Layer 12 of a small transformer language model trained on English Wikipedia (15 layers, counted from 0, width 64).
Take only the direct path to the model's output, skipping the later layers: a vector added to the residual stream pushes a token's score in proportion to its dot product with that token's output vector.

Output vectors of the tokens that the questions are about. A number n stands for (n - 500) times 0.0047.
"ased": 382 242 428 521 486 271 380 498 182 512 292 375 516 443 412 517 624 440 434 517 525 631 480 351 385 690 614 327 343 597 397 286 344 575 712 251 434 446 417 368 489 512 507 688 483 683 239 435 404 628 444 511 283 433 721 467 546 589 602 688 372 353 445 453
"ious": 410 527 272 395 353 407 553 366 570 570 395 458 596 514 809 564 390 343 448 412 458 610 446 314 319 361 665 529 360 333 401 311 428 427 646 396 684 303 384 545 564 614 424 456 489 541 350 302 320 631 443 533 593 441 661 430 474 810 658 312 295 538 364 628
" to": 434 478 354 533 588 569 495 690 498 449 476 460 611 494 563 576 468 500 691 558 558 454 584 509 472 465 629 466 455 464 538 613 625 418 561 499 510 647 530 468 541 408 455 648 508 475 529 479 548 711 518 560 466 431 451 446 495 494 456 444 410 553 419 413
" where": 372 429 280 490 407 543 450 590 514 345 443 430 575 465 447 567 549 360 468 644 632 542 482 464 418 361 588 393 403 442 554 523 596 460 699 541 722 467 625 365 477 526 618 486 575 447 533 512 559 692 460 489 464 532 476 515 555 572 403 388 631 683 529 504
" (": 517 410 471 450 381 594 513 511 439 515 560 567 298 452 579 550 524 542 568 345 554 540 539 529 538 495 477 405 606 512 483 507 386 546 417 477 663 472 438 427 503 447 582 628 423 500 473 503 527 545 507 569 584 550 442 396 428 405 422 536 558 575 391 413
" Cl": 488 449 279 425 429 473 494 463 593 452 558 491 486 495 476 541 562 495 430 528 468 520 542 449 559 563 534 627 449 423 445 560 435 376 655 518 565 377 510 517 356 577 543 524 432 562 475 541 581 422 479 560 381 525 517 572 522 517 571 572 489 592 394 371
"ly": 397 440 380 436 316 486 637 492 587 286 333 565 546 507 494 336 416 464 553 539 536 443 642 337 400 506 610 427 491 612 456 418 533 694 651 644 323 651 510 410 451 487 377 331 520 426 477 463 476 560 517 361 222 624 503 616 450 836 469 510 397 217 449 431
"==": 700 531 485 476 389 433 249 426 333 317 369 494 593 550 388 706 419 390 597 425 598 616 375 438 633 651 469 480 430 520 440 469 655 422 485 401 569 352 441 351 590 530 646 669 461 393 612 554 602 444 435 498 407 483 572 498 567 704 428 589 497 480 552 538
"ue": 560 473 584 507 364 362 521 264 567 229 382 464 718 528 560 407 438 560 457 518 443 629 472 316 521 302 641 439 366 517 509 307 573 458 612 405 588 378 396 340 622 640 489 543 436 690 474 559 362 622 483 668 683 398 597 703 456 556 357 288 236 568 577 587
"+": 305 479 520 432 488 612 460 536 463 415 601 424 598 532 553 592 642 607 562 540 484 460 458 364 398 610 357 445 400 457 537 422 520 597 500 494 570 452 691 407 487 562 476 512 628 372 529 491 347 443 487 389 579 688 655 471 682 606 592 439 576 493 459 394
")": 425 392 407 510 449 535 632 579 458 394 478 467 440 355 641 348 553 722 356 589 599 508 455 361 312 366 458 474 516 597 507 530 419 648 516 645 631 532 530 641 537 421 499 314 398 538 265 507 279 473 492 531 561 522 567 479 556 422 599 565 546 569 346 586
"able": 624 528 437 840 510 441 565 557 540 511 494 489 587 625 504 524 520 441 701 558 678 676 400 280 314 402 674 524 398 349 409 429 438 462 583 600 606 318 304 557 480 572 466 490 675 494 594 561 461 641 471 331 467 478 604 423 720 690 421 461 687 464 423 658
"merican": 499 443 28 504 390 366 413 590 347 227 545 402 520 549 546 646 624 463 559 468 542 502 344 169 377 442 467 461 392 688 458 250 540 533 739 302 694 246 712 474 192 704 666 522 667 659 327 233 507 494 457 496 393 737 724 714 900 739 362 468 266 427 777 403
" University": 551 513 361 517 365 614 450 339 671 377 546 387 498 466 468 476 576 632 403 582 536 738 453 495 651 368 628 554 337 594 609 456 425 420 657 468 686 518 715 472 354 633 621 538 507 533 584 528 633 634 487 583 392 571 536 673 682 649 462 425 380 512 437 435
"ry": 338 574 423 583 326 533 534 550 435 358 466 530 477 638 672 526 312 376 637 515 474 595 202 426 611 357 390 479 424 351 515 281 501 556 480 406 450 493 448 464 363 623 477 303 460 333 423 569 454 750 500 479 199 588 600 511 515 725 484 529 464 403 541 450
"\"": 528 344 394 510 298 484 530 519 334 258 220 482 678 581 458 732 454 592 417 491 531 546 323 381 347 451 428 520 422 370 530 528 578 446 485 536 712 564 468 717 498 343 472 546 501 390 391 527 373 504 482 557 617 727 528 492 298 617 442 459 594 466 410 675
"clud": 281 420 271 567 369 288 553 483 350 388 393 293 592 762 382 500 541 357 284 660 683 601 486 482 337 427 499 451 401 569 360 356 295 643 737 217 493 673 401 155 504 420 537 329 670 592 500 429 477 356 457 475 605 705 779 665 554 774 508 511 338 632 674 416
" November": 607 313 384 646 479 415 406 454 375 327 437 294 420 485 560 551 514 496 403 640 458 396 468 558 458 453 500 536 434 533 638 470 287 599 527 511 535 554 524 417 456 523 417 460 499 511 568 492 598 526 474 560 428 505 615 688 576 697 390 370 397 701 463 405

Output weights of attention head 1. The head adds the sum of these rows, row i times number i of z. A number n stands for (n - 500) times 0.0014.
o0: 574 477 529 657 391 603 559 470 525 477 389 534 477 440 488 470 576 529 534 411 426 589 552 584 391 397 530 489 481 517 392 524 551 505 536 338 507 602 456 375 629 516 555 499 430 650 308 594 420 480 483 420 447 470 474 414 354 364 315 812 365 619 522 411
o1: 434 611 644 379 605 365 526 548 479 496 286 472 559 524 457 663 508 407 567 404 622 355 352 525 560 492 577 608 365 481 435 427 512 517 539 526 416 380 595 557 416 563 564 561 511 506 394 412 474 508 725 411 434 521 490 453 512 514 579 143 617 558 503 779
o2: 470 597 533 700 513 495 577 678 496 501 301 517 651 521 622 581 427 394 487 429 474 548 574 496 357 559 529 688 444 622 365 525 404 371 635 220 431 658 291 355 674 494 468 642 715 369 621 465 530 262 873 421 436 372 430 521 356 615 565 456 329 503 581 643
o3: 570 544 506 530 483 480 597 467 432 532 594 566 520 573 470 679 465 484 429 522 468 515 465 469 391 472 495 427 534 427 463 449 338 453 441 383 616 471 552 509 349 378 428 508 591 468 529 427 511 466 960 597 489 629 469 489 456 539 548 557 462 418 524 594
o4: 511 601 432 510 495 542 442 412 584 693 404 742 453 359 455 368 448 352 500 387 464 561 511 445 479 463 449 488 534 482 589 443 321 440 498 515 574 446 366 487 405 616 680 335 405 507 333 608 439 460 652 546 445 484 451 602 504 398 546 685 470 481 556 574
o5: 578 441 610 376 444 585 454 447 529 535 529 652 418 522 449 339 577 601 470 542 458 456 469 482 485 553 354 548 556 487 531 453 520 526 458 503 621 465 441 436 447 486 490 482 511 550 481 466 408 447 795 488 544 518 537 466 395 442 543 611 645 500 497 454
o6: 357 521 487 346 357 490 438 530 429 510 646 483 591 363 511 564 632 543 470 384 754 450 349 319 554 542 613 357 445 443 405 565 702 534 480 622 446 308 581 640 534 559 519 619 525 589 321 346 534 442 798 520 514 557 615 443 637 475 525 358 561 495 355 643
o7: 412 360 470 570 499 444 539 583 495 477 397 371 495 515 643 354 394 491 598 555 488 527 605 547 369 458 595 521 557 551 608 438 429 627 609 478 398 674 400 545 549 511 362 502 501 427 566 597 580 457 115 536 462 400 506 600 569 404 467 402 475 481 473 464
o8: 545 469 438 554 373 414 507 580 463 502 453 560 435 474 452 608 506 330 497 448 463 612 541 527 537 518 609 386 509 361 240 472 508 394 490 565 470 490 658 601 438 448 520 426 527 606 495 486 510 562 469 424 543 504 407 500 495 450 418 472 409 447 599 522
o9: 372 379 461 505 398 504 505 506 621 537 644 339 476 534 668 396 451 522 437 500 444 453 492 498 511 356 645 555 477 433 731 392 514 486 562 574 467 497 490 457 726 531 407 408 409 396 551 452 641 585 230 582 450 334 432 677 503 438 446 406 482 522 486 453
o10: 433 608 331 693 580 419 470 488 522 580 480 663 516 418 538 423 476 402 293 406 394 558 670 548 455 533 480 561 579 561 530 642 525 316 504 554 369 407 357 351 517 469 535 393 603 543 553 485 545 436 227 466 418 249 490 580 436 597 503 444 403 432 505 458
o11: 514 252 480 526 307 535 387 514 582 316 262 339 597 448 563 858 488 597 588 412 452 619 412 583 526 458 422 424 389 564 560 396 710 600 564 552 542 611 627 518 660 518 656 552 402 432 548 600 547 669 543 525 548 538 504 429 505 299 306 297 563 688 486 452
o12: 598 389 656 435 353 421 453 346 620 441 458 691 424 608 464 394 746 486 392 373 480 490 376 491 780 573 361 659 404 401 445 478 614 407 377 572 629 381 555 470 577 517 581 423 542 481 466 271 465 567 764 458 531 531 433 493 425 516 525 486 557 584 495 487
o13: 503 768 469 294 626 503 367 426 540 376 575 243 564 537 503 699 532 535 519 470 499 439 439 554 781 522 561 562 332 544 523 566 588 417 458 589 392 293 632 499 600 597 628 614 487 441 653 405 599 609 507 554 455 574 465 445 647 601 505 341 438 511 416 481
o14: 450 479 531 561 525 463 594 525 523 358 349 427 555 488 557 614 368 610 577 516 406 494 544 472 483 445 494 517 396 485 670 445 501 600 541 467 527 670 499 541 579 519 534 456 470 544 453 641 463 650 958 621 503 533 500 469 472 312 385 461 516 524 454 477
o15: 526 502 383 472 486 433 422 670 394 426 486 592 474 529 454 688 564 489 444 486 435 554 548 515 314 497 647 399 512 395 391 607 606 367 501 525 486 483 511 533 557 369 463 601 564 533 536 490 531 623 593 462 522 437 430 385 581 580 379 420 472 444 593 545
o16: 601 314 632 731 476 437 754 440 461 466 330 488 406 627 516 496 381 494 469 634 389 580 602 556 448 426 423 648 551 497 691 473 390 471 520 354 506 796 391 545 419 410 363 428 505 372 541 542 464 464 673 523 618 478 492 547 234 454 431 459 540 475 546 388
o17: 567 552 620 329 553 463 454 405 552 405 510 430 505 604 445 582 628 581 506 458 474 446 419 366 644 521 526 595 359 426 492 443 523 486 394 486 541 393 540 572 443 497 519 490 465 481 494 365 485 544 861 663 465 666 479 523 625 397 601 471 556 452 459 570
o18: 559 403 589 405 325 562 508 451 639 656 363 473 508 581 625 448 480 525 563 497 385 349 474 662 473 407 463 653 405 473 790 439 544 425 544 451 490 569 443 460 609 552 502 412 471 387 435 580 628 423 658 638 417 371 450 671 371 240 437 418 567 598 463 447
o19: 538 300 564 482 546 400 480 346 577 499 576 483 506 472 406 450 579 543 458 496 506 580 442 459 638 572 401 625 457 569 538 539 517 420 517 585 515 525 498 476 573 587 610 517 327 386 630 401 617 456 733 532 554 492 579 557 516 393 502 334 677 645 510 499
o20: 453 382 598 444 349 584 415 445 584 508 557 443 509 540 529 389 469 507 563 527 612 410 413 519 661 600 419 401 508 463 426 445 543 583 438 628 559 448 503 525 565 606 533 423 512 496 442 447 475 452 273 428 581 507 513 534 428 339 516 429 545 604 403 452
o21: 569 581 403 418 597 495 368 458 465 475 373 548 451 463 480 627 400 386 611 460 432 621 567 390 472 417 580 575 471 369 510 403 419 436 577 480 536 494 442 436 343 467 637 482 419 571 473 520 400 572 646 536 448 627 397 489 630 548 560 566 515 352 654 669
o22: 448 534 524 677 484 556 424 467 474 384 353 500 431 591 490 506 472 487 528 427 321 630 602 405 335 606 427 415 620 469 312 424 590 452 605 455 353 603 625 514 434 360 423 400 660 627 598 555 425 431 465 402 542 562 514 539 410 410 464 401 432 388 524 528
o23: 490 341 538 494 445 527 534 495 581 629 559 470 586 433 625 287 402 565 603 679 452 442 589 576 493 513 375 565 570 590 687 510 378 471 492 441 558 456 340 479 503 485 477 491 446 400 608 548 577 306 461 632 485 453 610 553 396 499 456 731 490 655 446 442
o24: 589 587 500 471 453 617 522 387 563 601 536 453 580 401 519 449 625 607 506 474 542 509 551 467 535 600 402 617 428 634 537 530 476 505 443 388 523 371 374 613 491 529 561 465 416 432 483 454 512 358 520 628 495 580 592 602 410 419 501 759 380 495 426 466
o25: 596 411 495 579 572 447 494 425 397 577 600 518 515 627 397 586 473 540 415 567 515 591 472 568 564 602 435 464 587 630 205 504 447 454 485 459 485 363 518 277 450 318 467 480 479 516 708 469 476 483 132 377 416 451 490 481 443 752 430 672 462 473 578 397
o26: 540 480 432 669 577 418 513 454 429 569 407 456 492 594 528 511 304 511 446 553 395 589 561 525 520 377 714 533 552 525 547 403 436 400 578 572 404 624 545 519 293 358 425 463 530 452 653 509 546 500 327 561 456 477 437 661 499 535 545 327 425 323 482 485
o27: 565 446 547 515 429 566 500 386 461 524 608 394 430 562 479 426 578 591 406 610 595 346 491 605 467 541 512 486 633 562 419 663 624 352 467 414 419 539 542 473 508 427 323 520 512 429 576 456 525 390 94 412 521 484 525 537 470 699 491 432 536 547 518 351
o28: 524 584 472 584 560 451 481 460 477 506 453 525 515 550 411 514 559 419 384 445 501 585 468 463 405 491 499 522 511 487 375 536 533 380 516 494 422 446 482 435 496 465 489 524 547 488 471 476 488 545 53 387 475 447 461 485 553 722 511 495 474 484 602 543
o29: 401 619 693 499 764 536 641 604 615 385 573 443 537 478 596 413 454 597 629 437 632 363 382 535 446 577 467 386 446 544 448 432 417 652 456 449 438 485 304 328 706 543 700 400 368 519 524 484 464 535 701 348 392 529 613 410 343 606 406 488 442 570 539 571
o30: 482 769 404 475 692 675 666 478 673 439 540 447 515 361 534 565 426 361 513 314 558 448 482 304 718 434 697 450 443 428 411 492 392 476 414 531 557 557 547 601 448 618 477 511 359 367 515 551 554 478 530 533 391 646 325 673 742 688 666 431 416 340 537 628
o31: 414 477 362 550 481 484 567 443 411 673 664 640 526 494 573 622 385 537 464 402 540 436 417 483 484 549 656 316 644 389 522 537 566 427 545 541 463 547 497 477 458 446 530 450 447 495 600 450 545 525 694 469 492 462 590 574 458 640 389 244 561 438 573 513

Each question shows a token from some text and the vector z that the head gathered there. A number n stands for (n - 500) times 0.009.

" his": 384 643 634 500 336 349 582 540 459 526 491 688 401 669 706 672 527 488 577 479 434 526 510 392 284 333 551 485 428 598 498 709
Which three tokens does it push up most, strongest first? " to", " where", "\""

"er": 488 549 596 551 591 520 471 500 491 507 490 463 543 533 617 366 530 577 557 498 474 635 519 553 638 392 505 315 312 589 613 554
Which of these tokens does it push up most? "ry"

"s": 494 520 608 504 486 508 452 434 387 316 447 531 533 663 588 432 515 642 457 542 481 575 519 488 619 445 431 445 447 562 543 367
Which two tokens does it push up most, strongest first? "==", "+"

"ess": 298 520 296 619 646 520 517 459 446 537 522 339 406 636 395 448 424 651 489 513 363 706 428 551 535 503 673 401 447 335 597 541
Which three tokens does it push up most, strongest first? "merican", " University", " Cl"

"a": 661 608 576 640 754 569 481 397 507 463 554 433 506 473 508 475 414 571 579 528 389 704 495 569 637 553 418 240 517 659 336 430
Which of these tokens does it push up most? "ased"

"1": 398 483 498 484 531 617 538 576 353 553 535 467 451 488 525 452 490 517 624 615 498 430 405 693 590 335 397 491 291 520 435 514
Which of these tokens does it push up most? ")"

" pro": 290 508 265 622 657 527 509 450 440 540 524 329 409 645 359 444 416 659 482 515 360 730 415 558 544 521 692 413 461 310 603 546
Which three tokens does it push up most, strongest first? "merican", " University", " Cl"

"ed": 508 569 664 582 412 423 479 479 504 409 517 595 502 531 644 657 572 457 500 419 430 463 437 456 380 452 473 451 483 596 441 609
Pushed down most: " Cl"

"ing": 480 496 409 560 550 611 593 475 466 415 464 476 424 372 607 507 556 508 532 488 514 524 479 571 470 273 511 458 398 359 479 474
Which three tokens does it push up most, strongest first? ")", "\"", " ("

" first": 375 472 448 678 467 513 630 444 510 491 531 380 431 481 396 631 434 491 395 490 366 496 428 502 457 534 592 521 505 410 543 697
Pushed down most: "ue"

"p": 617 551 799 606 437 436 461 396 618 275 675 525 523 402 454 717 567 229 317 368 430 416 525 440 350 716 443 597 717 697 279 688
Which two tokens does it push up most, strongest first? "clud", "ased"

"ar": 510 415 454 648 652 549 423 401 440 441 571 425 463 497 619 497 495 543 545 482 361 586 468 617 595 526 502 342 425 453 324 452
Pushed down most: " where"

"\n": 324 593 546 415 506 434 473 540 319 480 445 486 406 768 541 344 433 625 450 577 541 523 417 604 563 371 576 308 460 513 550 322
Which of these tokens does it push up most? " University"

" the": 677 515 585 574 524 605 512 417 549 405 343 622 659 432 732 548 657 604 597 456 513 606 464 539 573 279 364 326 354 519 411 336
Which of these tokens does it push up most? "\""

" play": 430 425 436 480 547 540 572 565 392 488 493 400 350 495 417 468 416 482 523 639 455 520 365 736 624 618 519 440 382 520 434 608
Pushed down most: "\""

"o": 656 525 653 698 652 556 508 353 502 459 588 421 539 468 619 519 492 547 572 462 386 564 496 546 601 500 421 273 442 692 402 516
Which of these tokens does it push up most? "ased"

" as": 331 588 505 576 349 239 479 747 506 712 433 767 199 547 882 679 628 455 652 324 419 496 611 430 269 160 712 452 327 500 590 738
Which of these tokens does it push up most? " to"

"ition": 378 571 422 485 456 553 611 481 382 448 415 442 440 625 551 465 447 569 520 496 534 477 423 608 506 408 475 455 318 625 549 542
Which of these tokens does it push up most? "+"

"rib": 537 459 509 600 575 618 502 413 470 525 466 451 577 501 549 478 508 548 606 522 472 515 381 578 570 453 411 408 335 558 521 558
Which three tokens does it push up most, strongest first? " (", ")", " Cl"

"c": 582 412 502 642 612 651 463 401 506 523 491 445 619 433 530 497 556 519 612 540 446 510 375 592 565 507 417 406 354 532 483 571
Which three tokens does it push up most, strongest first? " (", ")", " Cl"

" j": 520 326 417 646 652 560 394 450 506 510 536 586 466 395 646 614 494 425 511 465 370 589 401 574 482 535 454 264 412 532 391 629
Pushed down most: "+"

"==": 588 378 592 556 458 523 432 488 402 374 401 582 364 570 611 562 507 498 528 446 515 535 481 587 597 507 407 453 323 668 398 517
Which of these tokens does it push up most? " ("

"I": 495 569 655 692 668 540 355 389 566 225 630 541 554 380 531 528 660 486 373 576 424 533 582 467 536 604 513 311 615 596 474 497
Pushed down most: " University"

" (": 381 189 26 389 503 475 287 579 562 390 457 632 272 644 420 551 364 493 403 390 578 575 563 487 464 580 665 665 454 267 575 472
Pushed down most: "ious"

"===": 374 469 468 502 471 461 452 502 427 403 423 558 455 687 577 445 488 646 469 539 565 549 552 516 565 413 522 469 406 490 591 434
Which two tokens does it push up most, strongest first? " University", "+"

"ist": 677 311 611 567 441 509 421 483 459 341 344 640 380 503 602 619 499 453 517 367 540 499 404 590 585 517 329 432 270 667 411 507
Which of these tokens does it push up most? " ("

" a": 463 674 545 443 436 395 523 590 508 497 493 542 418 619 744 554 550 574 508 407 402 660 555 385 385 340 573 339 390 597 569 522
Which of these tokens does it push up most? " to"

",": 500 508 565 525 540 517 517 444 478 470 600 418 566 542 559 431 517 570 493 561 426 539 532 557 645 497 518 393 414 545 456 500
Which of these tokens does it push up most? " Cl"

"t": 584 476 492 599 502 610 536 454 480 451 334 588 466 408 718 482 628 551 549 437 496 526 549 532 538 337 466 392 310 461 424 416
Which three tokens does it push up most, strongest first? "\"", ")", " ("

"rough": 409 686 659 547 583 354 498 674 557 367 518 303 380 436 539 614 584 501 428 294 402 690 603 406 441 211 576 421 620 587 645 530
Pushed down most: " ("

" W": 581 508 528 536 534 535 703 340 547 539 541 368 702 559 449 537 422 660 496 514 474 495 483 408 584 350 470 474 464 471 595 517
Which two tokens does it push up most, strongest first? "merican", "ious"

" t": 181 714 466 600 533 406 826 447 465 345 575 271 400 611 427 512 394 618 336 413 423 575 522 326 452 241 595 437 535 347 688 614
Which three tokens does it push up most, strongest first? "merican", "ious", "able"

" ": 466 556 604 438 455 502 595 495 490 482 553 460 574 557 575 411 547 567 461 605 481 519 538 540 634 442 499 407 354 600 536 549
Which two tokens does it push up most, strongest first? "ue", "+"

"io": 517 544 599 534 582 578 460 434 464 501 532 548 659 492 674 483 580 605 622 578 458 575 478 510 491 336 490 333 373 522 518 475
Which two tokens does it push up most, strongest first? "ue", "\""

"7": 465 398 318 205 625 485 471 823 400 808 630 452 464 290 426 351 534 331 696 566 638 350 444 730 598 278 576 536 450 474 433 507
Pushed down most: "merican"

"est": 604 635 494 564 583 594 594 442 532 309 357 529 431 341 671 569 580 391 510 327 436 503 423 402 480 404 394 362 360 642 424 533
Pushed down most: " University"

"lect": 316 667 662 530 670 308 452 754 499 408 623 107 195 485 359 519 519 425 471 201 363 702 586 493 492 279 702 501 625 566 759 584
Pushed down most: " ("

"an": 468 568 495 555 544 506 517 416 545 373 422 509 583 502 639 481 559 610 440 444 519 606 510 386 500 377 466 305 426 514 546 419
Which two tokens does it push up most, strongest first? "\"", "merican"

" Al": 559 360 402 576 637 609 456 408 527 487 509 435 565 427 557 488 528 538 476 495 460 581 502 549 488 496 515 385 429 452 414 410
Pushed down most: " to"

"F": 515 454 497 595 512 596 520 467 492 437 447 492 488 456 568 590 501 568 521 438 426 582 538 525 504 361 430 448 426 444 458 452
Which three tokens does it push up most, strongest first? "\"", ")", " ("